Layer 4 of a small transformer language model trained on English Wikipedia (11 layers, counted from 0, width 96). Numbers have three digits each and are written without spaces.
In attention head 1, each number of a token's query is one row of weights dot the token's vector x. The head spreads its attention over the tokens so far by the softmax of query dot key.

Query weights of the head. A number n stands for (n - 500) times 0.003.
q0: 582542392528530575329503528509570345543444621525448447430495563611532567326610495409424458383495416484478402627620532404459419461427616481403554553513475372578459487609521540471485291349454534431607418414343381477466571508447634519437538331451510358630595584622570567664401337591811577585
q1: 505348552404472585453609308491526609477425545484484497436590554641486647392567423492559603459447456352549484493581481450573460536508566413580327448559427602603579407386313518494484585398434604320375494613501397369470516578535508558487422579559558588612506405448516443431481533397535510443
q2: 574507265651415576438509515540528598567577467497458411635435553528596349663561576591402592372436475484568420577539679432507495540546407606459422571445501436426523599584462495681446362459665526474490525364544698555678446468455469512615450508517608463264500500478511461403423537406760596617
q3: 501557488524562373541493359589541427617538492553551525625545529668417501488453500537522402636564505501547481426490482502530684669500452583417573397448426660646256543462368459298517472552401483714488558528508549445518442387576474521581574502408514554357564524449489463588373500598541611413
q4: 451598420593407685471395685525377542719506503569557569456384429443578439573451470497608453591341596573560505537508542492359584360422509614688517425423570470503542623420499445435458644512530445612586464563471466362416413482563533354433567506497601594542467605381551535539437446563646452436
q5: 528320745275508470542546387445437459597420422631521505533510329546503416303366508634631607501336492558385437568577592570505608543606522379654692242492695677454474433447422578429492590381506586414603446528495518465456365424460421556323598492494506403433591422586706448480636609514397339560
q6: 656584387463500348275558419413688406538521616342548388388613455789594388602499415567560495460433484429522554509377533470537359532417498681460365791461504481562327526482455378353372382410467273486488505523253419462664507807512647558538541337593388527670548444244561544347585665615729422399
q7: 609366431766520395686426526571636670295629397556579457345263594414344602445499429630355456461641449427623513468531430471576411503406441506366371533446367646469563491566548491549658640367492527577452479560417587543576531331531530542449519306357604573462448388430339538643536387574515487651
q8: 647484371457572972415344649448456516464473445568628405355524589545471432686501384658566657514607483386467549530284450549671655637419381534472387293445640488496679439538567467316625375388474295517337361674475315343617561476472596569526647358454596399536608493525587413677334517539627623566
q9: 335488570231552469427705438336527579525632517478656419616408467620520463621415646582528365562432545585276654362486416524528820592783514544471478466471487556575300390462472433283385504501490477531409451443523472407529616349470401361595537469422408453501649565470795531479375415493396504552
q10: 545344568676338523673563433503497519589461458458602455565416724378624571462383433416440491704415434349513305495497547504461629388443410424432488430479626456537718408615599519162501448277232638375672315575619431325371277370411387725603539612581387492334305384544486410515674451366409602631
q11: 601356552622338382380457352478534392649669515498506531515286549310591483726583482357436417488321399559405418603516544374457338446539582497487313724458314243353528218537490649475464545506458524367604657508482659399634442705413536594435461498466383522404318491502605469580265464537553460465
q12: 342348541429465597438576588567332550434377609446370482530462388451508596446639763596461473452604446407532493460456482478278567270362488565324447583642537609463376609592753568409564413591637539368539507559543445454571445359519617647422501673455531665589400590579629588585502500501594294439
q13: 547458465389436489700335569594499471482594537556644300509461456569483490614658621452463521645581371541425554614501604570463468400585591656452672570443398607553503379632340578506342537457460566372428398495522484660543375320632500465557429542407409424470477521512459534601514444625335284355
q14: 401552605442380749687401559597377606616304612588597600631473505291642395703629482596361403571501531545386526473404545493430490569376613501631465372580485363711673650613652526388459338258446554511550661572603513294405514507427371616537574481315701473608357642658466366448362458514443451369
q15: 538587696469539343538500382475624451645434557419539561624453438518528557491307577512550531582370494432509510460341352435524580482332666644576448370554515541416589558304523673434564568528558535458506351462553535511356538489396618622487433406400512685488437670434470573689345566643691381378
q16: 405322529654474649510471627504659405524599509369586489630471546552572506434540572612518544537410398515407487527686534507562273441500449433483568394599476394548400474600400620610671391520408513509565425571628441384611451438351436444439476581376464653379573472416449560583516418417611638573
q17: 630524442645430627521593476571642457544484457576359501554474548391519421690554524409399515474447423478561431507613602459378575476652448389537588379379571262420638501736398470549412282378421376428400509439564483621636554467456444626671356260405510414378587482562428373551413473498631546586
q18: 527519525553497607459591475543372501450473591611482407507579516450378507497389528499506407501432529526449416493490548373424551546582426601568373371460681421521479608620473392330588380544376529542418456437537740483433588435463459643585509327383561520407491398506633463414470489529589527440
q19: 413412571373528513311492510358383386472453341393465643521365430570533596365498521554629652274447561546397549481432491547576386383473634433443670525474617614519499590439461523420430466576508452447625478603546463450455461742413555426371624664502535496547619531566429595423440619406256352478
q20: 331488417506641298480588626365646501479483426495517614639481514567427528097534650416555577461418476526619480545531579641429371720512659498412613458481429446422309333588538606591634614542525449284452396422665451583552571497462413376272612491644358484648549548571479564384555503486196432430
q21: 520534403355432405389578508413321492266362579561509282504543410524418521419532596550515411246381451526509513406554463576571549517362484552433462464558601720453466464466418403601577567556598436470493471459466422504430555660427701439238569494433663530551674482427391607404591435377437497454
q22: 750314428603387626616430437478578564687587392546507459192385592362392608550481216588616685375387551293454449494671504256400429380493422630472439494538385295323598654630596446432443460467463439430719373472435548443476553536457416455485418549560453491577394526524531500624371327563622325424
q23: 508406716464595657746552378471452519618343304399457589458540527345480518265467441581407455439482493435598476555495515632616532621590643480434495240515599688512316494382522352553654559372409424450454422638513589492553465425330602615567535456460519660343483536527401529574725563484270575547
q24: 447488378608652500525395577517528585509628663541541483453477548487344216417568440578692512525499629610517438560432596381449562489508679508359668409606448534374512510616351396728529557577585494235540445434571499617507457482572517433579289373505347581327432430558489595457315678702324467472
q25: 469415545460368301536372466372503494664563617283481604539441518592730388667364549457284395476520480294456402507422432409736593480407458402425557534613520469631520300360562341545432481386386480445418444587411706371487510447389291209491279433592597383542507524657256505465451452438533339698
q26: 324518457526466353566426587418649476628564505507531556471608438431364412539551507581695564517550583382575565489509628379494319371586595468545473335545564407536604592619387400490507552694440244391463439514549486450550499475658520502421387528642515518447447730620592689628321411686459571569
q27: 575507653298450118489425762425501439489393510421398370554461632406342507740768501572480567456578731402279485480304587476416354392616485520468459411609672506424516445687566565429278615702479594563441521605626305481450469544496563552433468377441691479307419522575663406474572608535710371357
q28: 630771511828607360406710605435475524423547562527645728586438563605463469438467661374577381475718394299470430482566566459639439427502629412380575598682423376450393565640701306478456546491523445272687672503383645632446514476342509485483789524638438497529473517474312475572405598369522508540
q29: 408268647558588564440598461387494549362435778741591535348686499454438419592272514478497441571607464549644434432439617534369631504480524412396495680467439570460396457391524433514443514547531583644601193412530464451333676691476383458534656622581551498465465524601449623743396529629401556584
q30: 526681423585430495460345463521385492312636465610594588426464561562508336537513372309655709443542668690645518529629424416383412508731465440454546298592257683585305614444398353386444398521689564365520478608369600441460428460670451503413409431479603510532664452322445477625461616586333365410
q31: 557456463343430470649612638585484500567606428331555503493374502358344585659332310638653540537649490436529595442620468669462420517430481475542460515650277501538524439411371561308388356494424581502471494442680512540708581574365456455507383392620404437769597597445476612322590505484345485812

Each question shows a short text with each token's key, already scaled and adjusted for position as the last token sees it. A number n stands for (n - 500) times 0.00047.

Then comes the last token's vector x. A number n stands for (n - 500) times 0.0093.

0 "er": 493511475440418384599682495508520659646463339512544497488455563570443203429646582476439500626648
1 "ve": 490497527383417392631623538476576702589391348575518479464434480588503341350666649449471464561696
2 "\", ": 442532529422486378527623445289449486585458364457487552506476483597530346367699772450437424604585
3 "and ": 412489446521451473514706413350495523617496371471455535550527487546518480229562820444562429535519
4 "was ": 492521505537543352487687457319392532463317518316441567526464431472496411346617764465550540544419
5 "the ": 492557622514491318601704485412474594538536437483484560473347472552459205308581582495444507505642
6 "loc": 514457611535477468566669457592381601627473403515563523502383405487505222433684687438363437479574
7 "ation ": 500502517544485416576627582462472732478387334508471519483396455455571247307561646396529353514574
x: 745545426535543200499393684521654428432502647454585622322527650629548590535490523347450604630336359451482435458680732490587651409378468627360419676466387411524550562712503421512591501417433368468536516519540330599462530731473536700488350426463439518551297438550394493570444619400471656417
Which token does the last token look at most? 5 "the "

0 "ax": 477520503388398375586667547473556686611422323505521463457442562597449214430624584466436434597660
1 ". ": 527488523406409325630698606395546649559435338430515455468453508645611348361675646577524447425556
2 "It ": 493519571431381343551627567426534656585371421428479528494359487616524211376585637414533384521644
3 "received ": 457551438484416443435497482201504532405279379448521501442496429383525481426659738436652390545516
4 "posi": 529507575499406439571661521607548672561476260504421479481400490497520205351611567395410449517644
5 "tive ": 496591518487441505534530507405513648349424310641469571372439444518468410227639649365648385533550
6 "review": 505492572485424340613645579528493673571445444482562518487374502467515207362655581475463336491691
7 "s ": 605492555499490515526569496359475662440328339544523523462406432496527367268575775440532312444528
x: 640501376596564108604471585406648496459548515560650581564574626612394540442645476509431658572497432457425368405571597509556387383360384534551394588414490520531723445631399427687556504392525332458428612480457242508534619607355527712506494469639588605730319331530463660461398465586511587414
Which two tokens does the last token look at most, in order? 1 ". ", 2 "It "

0 "when ": 496475475395478400561626511355461640571477403313492515422528464605479363347683736406563438473611
1 "1": 598612453408540381527491631544584662489454462638447529473387500602469256298619603434486385585615
2 "st ": 536490400413494538712652409377433579447447421586555446396533382543445347367626623355593403623606
3 "Pan": 550609603416454350570580478529454675547403482550461539452442394493526276352690544415393376622641
4 "z": 473538593522407432661605626495627604627430406633461547490449612567431270393580571568398288486509
5 "er ": 497555508447491531529608409479465689474376423588430491441431430518455334300634743631494355548626
6 "laun": 537530580447478400579654483570428660571443492463552580433365452497542306334735620504496406586677
7 "ched ": 562500508417450462454528557320453634430415252439536521489428402473573453334624780423520423560560
x: 674446479825480235541415721487784519421572517346500563583530631568580563639629332531524512448592478424527395445698594444392436541359359445482315576362542556475489538569558291587511627383504443563416383444324388588397672572496524557530596422501510653622455522448357436589452656474461561255
Which token does the last token look at most? 2 "st "

0 ", ": 520514490401469470555610463293433608568576419380579443482502385554573424356722758433515351550728
1 "H": 402616561432435411623626653556457657613305486556475396409487353510447264396671589366388482557602
2 "ow ": 501467508422401472594669544471456677485341444364538553521403459562522317289625758490494374555693
3 "C": 516596507387416452586645512520463734489315430573516531428434404483449248368670635382490446624675
4 "an ": 389494486412436513604639453422504577450374449462508491345399445604445376346633823636539368572668
5 "You ": 582482543485416394688574721512401590619365566450515559560365390592494325316583644571585379475685
6 "M": 443475617462480362613629470428486740596341456546525608434394387507563243384647647424426407556618
7 "end ": 531537581451553504584684522494457652468366394461547520416411387548453379288724799436542485597614
x: 629436386673358111532526690526529520363702670410522561449600519727482440606499525529709590556483320430371347361590620425483550442506428536347542529353608340541737539691538454609486476583543439446424367644566463656539527504368513590472473361542687542532335411513601488446450468658413516458
Which token does the last token look at most? 6 "M"

0 "After ": 554554434363394358539625458281472496613486300315508493437576512633501422463602796389560546568627
1 "a ": 522521481397397465655663484447578598496353427499482489375337471690419185364632603442535459395632
2 "series ": 506498489457462431512657487546395686530475370463497525493450478536494215244683622399574322543693
3 "of ": 515523512490497476539539319250508641402477421443502496453564443478536518306567838380693369404537
4 "mov": 540621621420397375591628654543472665605425438505371542553417394568569338326743627481407379573625
5 "es ": 448527542501466481510544415402452706443406314509413468487458491398537304309581757413541252406644
6 "to ": 536535504474470479490525316232529601446454416472446502421516496444550529284556811540627314493694
7 "the ": 518439674565565352623643454406463631455504440510526600542331447540477280222675594481502524543695
x: 646568465791443229925507589579522624435423555417547353448556631610528383451510486488572387483511452404480547370601423401662580531391408461439417621530509593446566578739450539607509516609699583455486534629548453476481521375365390401353596446493405620542427375454472543576439509508840392527
Which token does the last token look at most, and with what share of its attention? 1 "a ", with about 30%

0 ". ": 493484499410432366641682610432504636575470359451513486480436520631555299372666619547529440420568
1 "R": 479581529394458418545570543527521680547382461592486423419474464596464240352680574386394479618553
2 "iz": 344562597439413428602643587585438557549331379513501441386425450521470283417544639457382436463622
3 "z": 476532582507421423679642636503565562640437444565482506484438603578414256392535555564373312502516
4 "o ": 448507543406466495593604438490421681508417440500513455473394431584491375281632688636424351524611
5 "and ": 538522496455556491574634431390473637546467405489450503479474417556480516222669735568594369450538
6 "Jef": 664444622472440403592561590457475492575407539563594615549412401525443194438569626451403456540594
7 "f ": 602514512468484514563594397500438707461476374527504503461415480522476363301646725630540431508657
x: 607393516625477083512459544488598578414494656541545515421513672667385435600683527446637477581531236392480369592720670402486544382545497610577488554505491543405627544733467525589418562485442435520472513533596351587647600644417640502618327497613672443481420289449473408499297520571503636437
Which token does the last token look at most, and with what share of its attention? 0 ". ", with about 30%

0 "S": 426500474365403345589623587522514601633390389478555414425450502585447212464568608481408589534660
1 "ound ": 548467489411445474568615490436504668488401383424556474487464460554494315357646776510498453610707
2 "Mi": 398572545480417318601560557479488707590423495594359527422418426581459247433663608522460484578601
3 "x": 481481548492485418634608516492604736578570383556618554497453564609484257360648563456499355593591
4 "ing ": 514532485442453447611593500385474676438334361478511475423411401511513352268641693483564394565598
5 "for ": 493497515430490517562603416294462588321393390386458515415473375501538511296593683421679404540579
6 "a ": 486515616562463438658688509420489550450335431451524519490331369618475320306598566402634431484585
7 "Mo": 467435580442496445565615444509403645587388376589549516600399329506608358419560580388328393608689
x: 659529387527359527648419431469509556590521623434518499346530424480354478781559478515442462368749500673303500548628537452476510409441400533519522517334239435612648657560546511514558289522647286424490486517509328623554681543671537586480502418436408653573478310535302596330352590646519442355
Which token does the last token look at most, and with what share of its attention? 2 "Mi", with about 30%

0 "The ": 519511472348449379641666664427420594483467435425507448410425508636456195440657585500607561443681
1 "rem": 409604472350391399684597599506645642529471479475530369335403496638514195440628545433452416486487
2 "n": 448541536502407409589733525576536654594406399514502491504470474523569277374674568458291394671664
3 "ants ": 449474503439508467545575475485415663528339355452587491413441519461547358327663793490481242486607
4 "were ": 445532529551556388519623507304337578424229534348434576528467402449535480368662759451596512518450
5 "moved ": 417513539452496377431499548374313606515439364350477518556456414452590451397654877413469457529604
6 "east ": 562500638485462380535491579407413663530498430594538646457314409527570292373634780459509440574646
7 "to ": 572583542457385435578546425325489495479442304436563490475458494487603578320550787569658360588707
x: 567447487687592254669531716596580607511590610401690442527468623675529575552660531431500518424677552604665620481493765429466393331413324615476343387426392591460324525744540468457505522397615581640730403370405524573568595611529364542560507420538654664472506382470355515518416423574479425502
Which token does the last token look at most? 0 "The "

0 "same ": 417449469402418420567634515438440500491375389384452486465388511523552214323587756450612344379656
1 "line ": 472494481339441466526595535506400688453418395450530466423403394510494247269619731373643431559643
2 "in ": 469476470457428465540587346291427496417488396442527525471525371417614502364564839507721434656645
3 "late ": 477510418453431427615561553412433483554532445458478467413458495451472377399678874489721487612735
4 "October ": 477384485545342483499595425584409422560601141438485469535555459505656455534508695457522468685734
5 "when ": 570521597381480343612653524243542536580420332334498448510447440611514462371658744334576461481532
6 "1": 459348493544529324529491684554630637507424492676408494467336518593491243303618617473468386596637
7 "st ": 583523591392557528728628429371423555456446398574477524430434328544510403338642653347622401699670
x: 630537456733412205584611762519635468396589656328652540476523527606443443613496662430581634581648302610496448436450607549492556326570426557358548604397520603553517427515555473362628309592658539499516433563572508648523416496372454498464431303489573557623368459576397425389316568666654531280
Which token does the last token look at most, and with what share of its attention? 3 "late ", with about 30%

0 "B": 466505441320280313636709582527563766652419290460519362353450509648415057461670536427500526646675
1 "and": 540511472409336435717825506585485590574325383517577645434433554599379191380737713405473302595825
2 "s ": 538462459407451529614648476359481757468218383511675493470387436516533263260601933576475230486660
3 "of ": 499488491462473517537471255130526670359506418413522480491525386493576498275610979581774354450621
4 "Bro": 716647668364433339682564667473524644647458593601319661396324305648431184277675626379420367618600
5 "th": 376461443540310533647754472591614603464339334460448506358596696394375208427713524390549147679745
6 "ers": 530511496530476448734675549523549724593301365685460395443381519446469176313801763428498265614710
7 ".": 882532538460539325716612589318793667382633360548245479500382486727647394336667487473384497524624
x: 687332570607644530551515463487546604344485411494708617315601551529380484561640487467416645719398520550311536392633674554504421587356483487687605535253594708606493533544627580694431554387662551554592472663458405609539609463424447531544631417436512586559449348515390594393483532510559579168
Which token does the last token look at most? 7 "."

0 "Tran": 502486448342414380565573559525471584588477478464609395397452491534444293456610542483457551527599
1 "sc": 481521491443442490595598519549544582614450402440540469462455534533451246445630571468426421506630
2 "a": 538492516465458450573635493460591626556360406531546519506495517577501292391573618498418414528590
3 "uc": 432510556488455499571575467466577609570394416536522500480475479534486323456656658502378355554574
4 "as": 477533549471447415582585600505561628549366390492482485483439538541492350385612614501446344523585
5 "us ": 521540562452475424604593482441517637532425361489447506468357467537513377347597639573483395541501
6 "Fr": 487486557484480444501585465514506633591351482568598600501413430443487350336598602492465467587608
7 "ont": 518428512517475425522619502515551605577468400591526496511437493447483252470566470517393387605636
x: 622386415762437671569484463504476458336470630367579399418478597582596503811680521613479640339381537468387486477640588449639654389517336676489326594583464550497685587608675408598535366479548367421441531674452370545474487393488428603689438368365428369466464506486538326446378631562601619381
Which token does the last token look at most, and with what share of its attention? 5 "us ", with about 20%

0 "History": 502532448362391357600623571471523661584488350464550465451460528588496222456642561424508505531661
1 "==": 525532558395403360685631565421567529693556356508551475506463544600402282377571624434507480529580
2 "\n": 455457480464415323552801609442538437476477358431536501443436558603644305410517586531578514442555
3 "In ": 419549434452385368492594511337542414531577385444509520484568372467650489495441749597493550680660
4 "186": 432492531514471381550606428442523749524474346534493548414453505437582381419550392327631405698603
5 "4": 392356449553457383602533524536678617520449433697466475480392561577509274411644530417525423616574
6 ", ": 551521515440472397611667514222529458512510315400488480556477492578556438445589653293523400570543
7 "Charles ": 585361608363407460506586497504539444584475504534562517510420457564443253357540686447488394664669
x: 630423399598509378686476528438520495468796667286502473435614479476294462543601441283515685593516432465471393512507715365293622404416455621418655529592622504488614461645440624431448624644634382422566532392380422494577448604622478576406514425579500522342432290401375339507447482670643512301
Which two tokens does the last token look at most, in order? 3 "In ", 2 "\n"

0 "after ": 526518449408456419544599395309516535539510313288481541454550541587490469434635782386590444535621
1 "which ": 493496535427474418577638555303524573538376370377499522424439465608493320375581714335502373392592
2 "it ": 568501528456415415528603451463486692537380400438479533482377500558522263329616716395509361470644
3 "became ": 410534514524482438443611508323394546413271452366507514519514428433577436396678806499569435535526
4 "enc": 588584570553436427625688601555514632514398413499438479471437472489488213331647592422494376444616
5 "ir": 535537551504423421552597509470548664615379462509452500508499461528542317381797676453445353635620
6 "cl": 581463578537450474534586456529514688575458414543580623525424507470457147338616568436397365579529
7 "ed ": 565523566446461502412557540380497673385354314479506577414470429442543487310639710543445292495599
x: 555435457695370110554425636584631395453564543348470615458424612497615589703613438438395497504485378426477391491686618414581389572396422541491239470320602558547581419644622289513624644339479497548597501465448365494493642532403470449576325346552554604549356358435444491506458672506444552316
Which token does the last token look at most? 2 "it "

0 "land": 488528474424421384606620526552518634614437395495514469445472576587471212439667583465467460583683
1 ". ": 513486528418422334639670578415526625574460332428515474471448521625608355388654641571517450440584
2 "The ": 470541561454439347592674570395460594489462395494556448464404451587463303359600630481616512537713
3 "site ": 422510518453461424567613624446451607536463434444427519499421428557521289380679710350540437561657
4 "was ": 483491498525511370516666552349345521405304514321415552532455449470497462391628720439594557538477
5 "first ": 400540458500479397449560623449422610502475455488449543415365469503515361288661620334557338583635
6 "known ": 524524588535400404518576575416445568505461353458402513533423491438547279335631698402507299513536
7 "as ": 538517450455531475500576534262484528323429330445592458531524389437501526379432758371503451605542
x: 781472353496570200682571545475770656422712457453619422539603578456451507575615405556468622568518412472474407420485548571387431560483340764420376555436429619472435510575501381597461388391573560616530443318361471592512581544476357628513583314377489347412336541643289432548512447650506641503
Which token does the last token look at most, and with what share of its attention? 1 ". ", with about 30%

0 "later ": 559535401351442467627553455361437461472455466396588409413534445587520331301712746428519383536488
1 "in ": 504505455471438420560562295273443503458596373485528499493544455427632432381598794571606454609618
2 "Az": 365628593435429387668535639519513557549469521514408444355462414603402214423684546433363521497535
3 "er": 488468468527429426603702425569461658600433447567543488519459575483502229374620626535430350611695
4 "b": 345555547513356496553617444552568711594435355613457494582531495484535295372617599409424335605635
5 "ai": 526505569505396402627609469552482651585386325573473415543492503565511399427695736515420359520710
6 "j": 564495505564487464557489495362619615605340417623582591533532554536546351374757678403356369562551
7 "an ": 552494610479484434645537482470382624528449439517460545522338405548594372258736659537406383588617
x: 534475382635379098557440576477608479299518747388621674302474533658515380627542632458400509528568347396433449442663747517485550465349449583601449635563583545664620483656606417508430598453593516504528366551535358602645502575570646452399412488432439529598327316540404446502460519563570411366
Which token does the last token look at most, and with what share of its attention? 1 "in ", with about 20%

0 "ist": 520510448403400381656605479473633640607493367465522432456482593578466200441670536450444430612642
1 ", ": 453521499404506505517546437327431635516559392458595449472504369554564526345747746500474333560665
2 "super": 360520517400430384573618568422464669586452434549504466461451582500494236397646712454466410554682
3 "vis": 446541561418450374595593513492504678618391392433461448439433514557525292362701699467458350547638
4 "ed ": 458563479402398473462516621332482623396369243470473473415478451489581490293675694502475377530556
5 "s": 514541516527450416567659578549527586551300371503474525456390526477454258316586704440519348565647
6 "in": 509483559533516424624653413494498725530429459608519481488459503498518268352684607410365373536691
7 "king ": 527522520435463442566577534334480726492357344523512533479431426494511327332655722496460340556600
x: 605605430659533032511362771443707493404490656400561617389512582453642594700631363418497565527631349532515478535615644434477611472448456475433423530461472512537580489517578362471613536456433417480332535557484484615529469543307478604540493434328602670569286337494436429544345575495577425355
Which token does the last token look at most? 7 "king "

0 "release ": 500573425353423385573602605395385595516431386428558496483453434569485216226691799386583416541612
1 "in ": 512492426524405494564562357183477519377487353520511576527574451427639561349590878467684421650605
2 "the ": 499554528387501367620664438429441621461474402499528491303323472607473238187707605472572546622677
3 "U": 508578523318429354535387649530371692493435525543432592351427478449375227350712779469421474569634
4 ".": 155437513444500477680579552554800519385731588480665494435472628714517337493469474465436471447571
5 "K": 450478630440440363681666625588505666648307349636592563512488414498432284443688555343256519632538
6 "., ": 588427476471554446674609438298408653469514444463426397573469467623628543405692859459478405641756
7 "Australia ": 469433527484457365614491653491439666520476661532513487502308328577501236335724791462574473615662
x: 727485375722581276515615716541586593347630467451525652363710378473499333511503748608562516513683440425440512379559656572428497416272610721482404440415574449537759517523449615436554573467508359583415413569519373604431668570641590619491607415506486561543401314570415543549419456456498455398
Which token does the last token look at most, and with what share of its attention? 0 "release ", with about 20%

0 "San": 391537514377357264617637569540433700649455368402594377341434490588450149458634576514359554532694
1 "ford": 568583503347414333652582565533539732599435443632541426467422539588509243413811639527442404676749
2 "\" ": 507588462317444288685660683402495442563417439465549516388293466749516153314610579563480512513464
3 "on ": 555458375423433428524614322374471383377538392341512569496500344407490379345480848459799473699638
4 "July ": 499427477556282459510643487646390489444701197381479494531514372562544311541552743447506541736761
5 "13": 303363533500511388568585460552591707512294453665521484522375463581625269301662702361547309533711
6 ", ": 603502527457501540557586268429359347419721191413478408563542378550676624534479753446395479676697
7 "187": 522402598572532383573607389434501851539420350630512500547452456403615302339614448241652383684651
x: 813455372528520644693524608331626642365579601456416552200517323734490476553393545375600505431550391413396523318653493380574632464392429520508462483576393748580441562483588710552616440297540432481619582470517449521561534707571591552553523385584574504504354377463392504488367586681510542505
Which two tokens does the last token look at most, in order? 2 "\" ", 7 "187"

0 ". ": 492483499406428360647691615429504642578468353448514485479433521637557289366674625549530438416572
1 "After ": 547517469402422377527610457303461483554448317394558538473573486589520527423612809384569510590631
2 "a ": 523493539429377453661663508455560524497380412496531498395330461692416247394628577436538479425628
3 "series ": 490469491469464442511658493544387645516476372469517517500451485533487254285666610404577330546686
4 "of ": 494519536467489477543547351286505625403486423451506508466548442493525517333561814389684372417540
5 "mov": 619573589443417387581623640538468652590430440508462587587413392555565366344715620484419385564617
6 "es ": 549538537504469486504553434419440678443423325501406481506462492406536327337572733425538272421642
7 "to ": 566528518471466479492526339260522586451469419482505513436514495447546533313539780538620324504687
x: 688382541778518231691483574619522527539631613478664541555464648512424621580654428399562470567683485557635569472483662404539319354361198604604284494397465566394359496646431511521460498378557450630762543460443412383496532539500456610605536383507614524391472376502320554358472492472520447565
Which token does the last token look at most, and with what share of its attention? 0 ". ", with about 20%

0 "world": 531532418360412343677652604469520720644459391501547447455486569610455117411763576422481515548704
1 "wide ": 503445399363406519601494582385553722428320291520603437420435469596544407355835728366618444592691
2 "release ": 423498447380473412535621601417423619496394356443509520424412382529465254178724816371602449550639
3 "on ": 525460399404447459498630425283457486346429368400503500436522363440486463258521879444791451642642
4 "December ": 502421491504304446471647528602379421465633140341469483517512357563555403515560750405497497752749
5 "12": 306382519492498367578560526495626726491302436661514488521352471595606274291671722372535345562691
6 ", ": 596515543452508500569586315408367382438656178401488437583518353546678589503526778422416472726737
7 "202": 472401600602568272531462624451395825595537406509552588523408541406559403287721343445737373630633
x: 763363427650453592531600465505539662346662506437363661263385468626533425445478563506496538494507348392413491300675497476495675302479509723516431398605521724672439487489586426730594522289728450487704583444675514576547473571535520446394503375560562555566479393409441536571453641635533473599
Which two tokens does the last token look at most, in order? 6 ", ", 4 "December "

0 "and ": 578489482446474484559650412373514596581565362494485504499515426549460417223676787477588468471625
1 "bi": 479510526439462439609648411528522763616464384605504514421418498495449198387597555464474385530653
2 "ograph": 484575442430428318568591511484578683506497379535492461451440532488507195407705540502447458610702
3 "ical ": 448594502456444456576484553421484664489357335585552452457458393513551300394787707507533453558602
4 "album ": 559466491470478396582565777399455510530463541543485623514406372604516251309616688517472408470496
5 "of ": 489470434478465521512506377218467495399489468449510453504554445480553464335548819533732406463579
6 "Mid": 486409555499472332518513574499418642571512454652604614449365420414542262459671610528380444592705
7 "land ": 583445588440466511549492483421503617423408459536565593473387412578505316328728773424522457625626
x: 674475436650528060611498533512570504429618607405385505412522519659505282596401665473606514647523486385430414407626746453491407424349521598463451601444606488737682481699601543444395528486524444408463358599327270573531511583509591533524524410531422645512373410576362380573361488516490540452
Which token does the last token look at most? 2 "ograph"

0 ".": 491466525427410343566680492410656691667605278439413460457449523638536297399676560480529411419625
1 "S": 438522523390423325572636561592499613641273349586439424446440468565460229391591647434401527590657
2 ". ": 597537459349445566578539369423582598427552506630831481492492529611467375408602714585367414653619
3 "R": 537643596392461395549585529524516703560365471606474553436427434590467200322699572359387472639543
4 "oute ": 341492536423461507437538454504450690476440336544505528522385371514574350382592869400564414542687
5 "10": 375442530485483370561534540515581718524361459614512513506343519584548264327676684468534332548695
6 ", ": 577520543458493463573584429319329550474482261412554519561431406520584543311651707400545345658694
7 "a ": 509528551597434361629708605352468501569312426445543515597330363604492346332623642413602412544658
x: 654657490660595381864451611489732636276569445388561392451495564643566584477632686580503495339496316381559561514567501549392484468415326549503478507594560509578705577547675475567531369550619542459678437438517525650688540582501359412350628438580529584463374300630414511482526441455681498388
Which token does the last token look at most? 0 "."

0 "202": 437518455415456283560602616431477767645534353393598412424377532584468214420667464478563531528668
1 "0 ": 576533431337436439673605616384416593481442453523552385361370402625439240223616637397564413571509
2 "with ": 480481499464389502578659314257460575457438328354564479443554410463475482339568793398723396591516
3 "a ": 488521564501360450669680549357539551450338410455461465420274407673422275308609615399599462430654
4 "release ": 517459486442484403444593577463450549493483362413454499424409418480421279219702820415603365523631
5 "world": 519474518414438343671602651537446661551470492589427546430412527541515184380801541420498427503695
6 "wide ": 577572591478416499590490564419532702420369314503540536396376458604539411365804721371606410567654
7 "on ": 520529545414505469550588419324507520332482333416482477382469393444472476310544854476765438575647
x: 732335469609477240611591589560658465342685448602702470561626540567460714485693431486567693618582483530451481416597650541381455488453320561411507552486466644502522542793394386520624391537597488552507362574421544533360528519391379557464604309396689514378375542508362625441461386656463614409
Which token does the last token look at most? 2 "with "

0 "ers": 465534459384440385655653584470521650649405390514554507480412521558424160430684667454481502546652
1 ".": 792469534426476446642554512325749661469593372524389488497471430682554394371654534511419504470587
2 "\n\n": 401506478449374339577768576401448628518379269463431474438398495545676304411653574563558473438599
3 "==": 385586555494451277795616728304558490433565561444447479582360436622454347461455554514602570510428
4 "Rec": 607504598394487394680626611531571599617511498483387574431327302589493259412738589466407510487611
5 "ep": 576481569459547485556703531483543703533517492681365555507506389427417178337563638416430333568574
6 "tion": 563459558478514361602621522532519711517446414571480522378389545474489165377735587449468420581683
7 "==": 544473492466423279760664540377528594732595298532496515574405501498485354317577613438492446539583
x: 585474420504597505671486450639608590362534483630631491360457629560520608554743438513401534572708360534452412406473568579533681473472461528506545609375572643625349434597602497837694561662576401524499474703471426598607437498520531655694613479439676571741492451466326457516470534665720459375
Which token does the last token look at most? 3 "=="

0 "\n": 468521502342423325602623606441462576563479436433532460451349498619582135431618530527446498394585
1 "It ": 464549558444388331549645580453560687593391442415455526475383454609558194373552582394538371509607
2 "also ": 442537469450435454506502484372521580479292397580548526433459427457600371359721796402540350603563
3 "features ": 443516546456414461435489438369463687509354385484515494463508408373522336363604778383627338597591
4 "inter": 544543417501448416591650579495520705547398413519403477466474632429510284342660671427598474493722
5 "view": 539492532491416335650622552505528690577467397507514502487389509512484180379699543397461404517647
6 "s ": 585548544460480509536575519355501712466315305507413500467436422475553403292570748498506298501572
7 "with ": 557522524441500499491559404257519660395376403446523540479515372442486561315593780461673398597561
x: 615533591698451131618562578556558636438581475414574559384522555569468518531562432460484527571759457396460556310545499390505492509487387726571293474508454541426556376586546483659493367390535566699590560586387484515422594581458290546434724258535677544373292504416320458452412316553432581528
Which token does the last token look at most? 1 "It "